Layer 5 of a small transformer language model trained on English Wikipedia (15 layers, counted from 0, width 128).
A neuron's activation on a vector x is SiLU(weights . x), where the dot is the dot product.

Input weights of the MLP neurons that the questions are about. A number n stands for (n - 500) times 0.0023.
n157: 453 382 516 569 492 920 523 412 394 492 588 472 553 586 449 577 515 462 644 363 570 581 592 452 295 381 479 373 620 361 601 332 672 429 429 515 617 397 508 520 401 580 489 467 532 425 515 493 440 445 436 439 682 356 397 826 467 589 530 629 877 488 457 338 500 510 407 348 603 280 719 477 710 459 647 461 535 429 416 554 367 476 633 431 367 553 276 342 480 496 384 670 489 405 605 278 655 321 473 454 445 246 859 500 585 635 617 485 583 602 523 508 488 532 606 429 555 967 643 435 527 421 430 688 349 453 368 549
n160: 616 467 433 391 438 469 517 407 450 630 592 545 303 423 641 493 574 462 428 428 376 537 569 554 532 489 575 543 486 514 394 544 686 378 508 492 616 456 398 621 498 446 399 625 548 537 467 475 505 500 571 403 582 408 623 293 494 439 500 572 513 555 444 529 409 441 495 514 459 663 385 522 569 520 456 378 503 654 478 422 615 421 687 486 577 470 365 473 551 438 461 543 441 533 509 377 366 494 355 440 644 258 417 625 415 482 518 594 505 473 227 458 662 568 633 635 649 337 644 569 569 542 447 447 468 610 672 505
n161: 443 456 520 570 556 503 697 420 618 436 597 566 459 723 454 512 410 632 283 500 531 534 455 526 291 676 257 596 598 600 366 372 404 477 517 645 509 622 500 385 437 647 519 294 672 616 300 684 438 615 446 521 559 464 439 546 462 542 490 287 659 632 619 622 453 575 365 477 516 391 592 634 518 500 542 448 569 379 388 445 654 372 493 622 368 443 298 576 645 528 451 304 410 599 504 363 573 298 487 529 576 507 604 328 472 702 534 641 621 430 526 497 233 407 367 467 490 431 396 506 510 450 497 604 500 457 591 648
n186: 478 654 452 569 406 696 518 271 422 425 387 603 381 472 428 505 526 567 635 406 492 579 412 417 469 630 523 415 494 418 679 541 465 679 570 447 480 623 570 626 636 515 404 516 394 546 441 392 345 539 625 328 474 342 589 661 472 437 457 296 449 457 539 701 583 362 514 589 488 416 506 410 593 469 665 379 413 659 456 518 599 497 445 609 511 540 359 615 254 569 577 422 534 576 420 661 509 476 419 389 542 536 674 419 440 656 593 671 529 517 458 292 500 418 555 265 524 431 464 603 432 521 484 495 474 470 521 523
n220: 451 592 553 388 480 625 511 412 517 467 351 542 614 379 446 425 585 621 549 467 442 357 467 637 359 475 536 457 500 506 626 437 527 474 636 634 524 470 344 546 456 503 481 503 480 503 414 391 373 568 606 465 447 539 700 567 652 467 492 367 611 578 579 598 505 480 650 386 536 804 435 550 592 485 459 599 391 511 489 519 514 461 621 561 374 403 526 549 424 418 386 440 548 456 440 528 565 389 598 451 286 420 550 739 386 488 379 594 367 489 542 478 358 466 449 672 593 506 506 571 420 483 427 526 559 621 317 395
n236: 481 503 401 408 548 646 410 600 575 559 573 287 582 625 414 464 297 680 550 644 551 755 433 681 597 273 636 372 537 576 493 487 371 600 576 551 238 550 580 360 616 410 743 518 459 562 584 364 441 730 625 546 490 544 478 399 393 410 269 444 543 511 459 405 267 401 523 652 510 305 478 469 252 646 349 581 466 609 477 615 596 685 549 567 419 595 521 461 565 461 416 539 523 480 471 317 396 510 568 510 494 707 457 483 416 500 500 401 408 411 371 615 500 410 549 534 634 480 567 570 385 507 221 605 580 459 449 592
n407: 536 427 787 555 590 251 571 545 434 424 443 364 274 430 563 600 471 580 355 418 683 565 545 360 585 643 468 387 552 346 303 529 548 490 490 633 358 500 664 341 558 426 551 325 600 220 591 473 560 361 650 390 406 542 468 530 407 467 697 564 553 520 520 378 619 491 381 693 442 546 475 401 566 503 318 373 395 530 404 458 490 596 466 532 416 475 513 585 602 410 572 675 675 471 504 601 573 608 425 314 463 563 347 417 756 404 602 506 650 471 405 536 480 590 290 556 474 510 594 564 477 553 349 602 555 589 526 608
n419: 525 451 644 503 537 543 608 428 483 487 568 645 403 479 409 548 448 647 589 518 550 361 526 445 389 355 446 466 606 439 330 604 490 422 503 365 603 428 588 417 629 531 578 742 382 612 332 603 706 597 623 703 576 467 387 478 336 497 452 335 305 572 826 617 497 391 551 546 445 564 584 333 439 395 421 668 604 540 542 447 574 400 257 562 491 612 432 673 657 546 513 426 630 341 568 497 317 258 410 299 357 561 422 425 402 594 606 469 610 536 467 411 530 392 626 423 715 440 530 712 576 513 563 371 494 429 384 535
n489: 634 670 525 592 475 626 542 415 737 297 361 528 443 531 348 500 675 455 373 344 529 634 430 591 550 297 570 406 436 566 469 572 521 459 341 572 485 588 261 398 311 402 548 428 369 456 670 522 419 574 497 387 515 537 655 637 638 582 506 583 500 370 559 484 526 495 485 721 527 463 483 540 511 619 609 634 463 469 485 500 389 689 484 500 534 577 633 556 463 370 442 530 503 584 477 482 538 552 309 509 365 387 406 434 485 400 546 618 387 662 331 347 426 581 673 333 531 370 616 464 518 572 400 537 484 578 494 322

Each question shows a token from some text and the vector x that enters the MLP there. A number n stands for (n - 500) times 0.011.

"Union ": 574 616 444 362 585 462 508 586 478 512 320 503 607 347 485 636 574 593 561 350 589 427 361 292 472 442 501 543 459 835 618 504 556 532 410 528 541 440 532 511 402 539 619 396 483 361 533 320 387 582 485 483 419 391 546 236 418 621 387 421 581 566 478 489 589 574 401 474 648 448 480 515 340 496 638 346 513 474 470 423 517 649 492 557 600 205 542 445 480 551 536 432 502 397 627 664 422 587 540 574 556 428 556 479 519 510 406 418 457 538 613 566 471 511 622 484 476 527 493 545 429 459 658 371 345 581 595 431
Which neuron fires most, and how strongly? n220, at about 0.34

"he ": 606 482 438 323 469 473 515 637 496 499 336 502 634 450 454 575 539 675 569 494 655 422 457 309 598 440 427 530 534 766 547 432 647 549 382 392 493 424 457 534 408 627 489 469 508 415 526 385 258 461 478 543 339 515 472 341 560 568 473 437 736 504 477 647 550 467 376 460 648 478 288 561 469 499 661 369 576 430 628 406 600 543 472 501 598 251 470 456 503 540 520 389 536 560 584 682 477 566 428 538 507 340 476 536 660 614 491 417 569 487 578 561 465 468 611 438 422 511 352 491 445 430 642 507 379 518 581 432
The three highest activations, in order: n161, n186, n220

"Alabama": 530 594 373 382 629 401 528 633 477 416 302 456 648 499 414 615 707 540 592 400 586 428 398 332 469 483 587 617 488 652 491 505 579 493 356 438 516 500 571 458 371 552 533 463 562 429 517 248 306 563 536 581 450 385 524 291 491 551 489 410 638 533 434 535 544 537 334 487 622 483 442 507 408 555 602 314 568 558 552 371 542 457 406 363 664 267 547 423 562 554 646 397 651 392 660 680 430 530 483 520 549 529 488 591 495 560 321 421 514 651 565 488 576 429 612 388 504 427 511 530 491 421 584 443 219 624 640 480
Which two neurons fire most, strongest first? n186, n160

"the ": 597 547 428 388 591 480 525 598 461 341 470 483 622 312 608 592 619 711 580 483 656 414 499 388 463 409 415 539 484 849 570 480 537 484 424 440 493 525 545 514 534 561 578 431 519 443 570 424 381 512 567 573 467 429 522 427 447 644 402 477 558 523 547 572 470 602 472 429 544 424 329 610 520 579 595 383 544 405 587 413 542 399 439 575 525 117 545 462 511 568 500 448 541 467 520 588 403 524 362 559 557 375 422 512 590 556 348 428 514 544 515 572 437 483 606 585 490 384 421 504 449 317 613 434 329 625 563 504
The three highest activations, in order: n161, n220, n160

"early ": 411 440 415 521 638 469 495 650 413 524 446 533 608 533 522 650 561 727 630 359 699 458 413 406 613 405 480 409 477 791 643 519 500 530 445 392 487 456 413 499 471 638 566 425 438 355 444 386 350 662 454 569 425 400 531 356 511 574 462 536 554 538 494 488 471 653 454 552 534 601 268 475 442 658 619 512 544 479 447 515 536 453 455 445 571 285 516 466 462 630 671 386 528 444 572 587 394 493 516 502 554 517 436 446 600 473 440 227 572 543 513 597 396 472 678 512 495 425 463 548 479 457 570 266 372 619 457 399
Which neuron lights up most? n236

".": 584 562 513 337 619 489 497 659 460 464 305 500 624 389 427 706 661 546 455 482 676 392 432 398 560 461 417 459 553 677 504 404 539 562 362 436 461 488 539 572 511 518 544 467 510 285 504 329 426 497 465 576 306 515 470 290 416 537 440 573 751 500 565 529 528 672 436 514 458 572 352 554 488 552 685 460 575 538 544 463 644 517 378 389 543 202 475 482 608 558 598 538 596 402 583 648 448 568 449 606 560 438 415 536 607 535 393 387 542 435 516 571 515 488 621 528 422 447 476 406 347 292 716 330 352 565 624 436
Which neuron lights up most? n407

"career ": 578 497 388 411 507 443 547 584 421 525 324 546 579 434 457 623 581 694 613 387 643 366 446 373 525 441 479 445 524 745 621 553 507 494 408 425 492 457 428 536 413 688 531 444 404 444 510 394 349 549 563 551 379 617 487 362 567 606 428 501 674 526 480 561 622 690 373 563 495 555 436 550 406 531 561 418 483 383 524 412 563 541 376 461 535 199 491 426 522 586 560 367 554 539 630 688 499 578 421 532 492 495 537 522 681 495 402 405 456 505 638 508 497 483 620 582 436 458 330 558 419 425 604 240 280 531 608 417
Which neuron lights up most? n220

"now ": 572 498 423 366 405 398 472 557 534 598 385 481 576 341 515 607 619 694 609 424 665 473 496 360 569 354 556 544 458 815 573 416 515 576 373 388 507 510 389 563 449 640 483 458 479 390 551 472 464 517 435 502 456 473 547 475 451 507 402 337 511 565 448 510 528 688 477 506 590 553 385 472 483 614 652 542 553 514 579 394 669 372 532 394 569 192 411 517 449 539 504 464 446 490 601 654 398 650 577 425 600 462 533 386 545 472 408 397 523 532 621 512 566 457 565 491 506 498 535 517 365 458 672 389 319 602 484 367
The three highest activations, in order: n220, n160, n186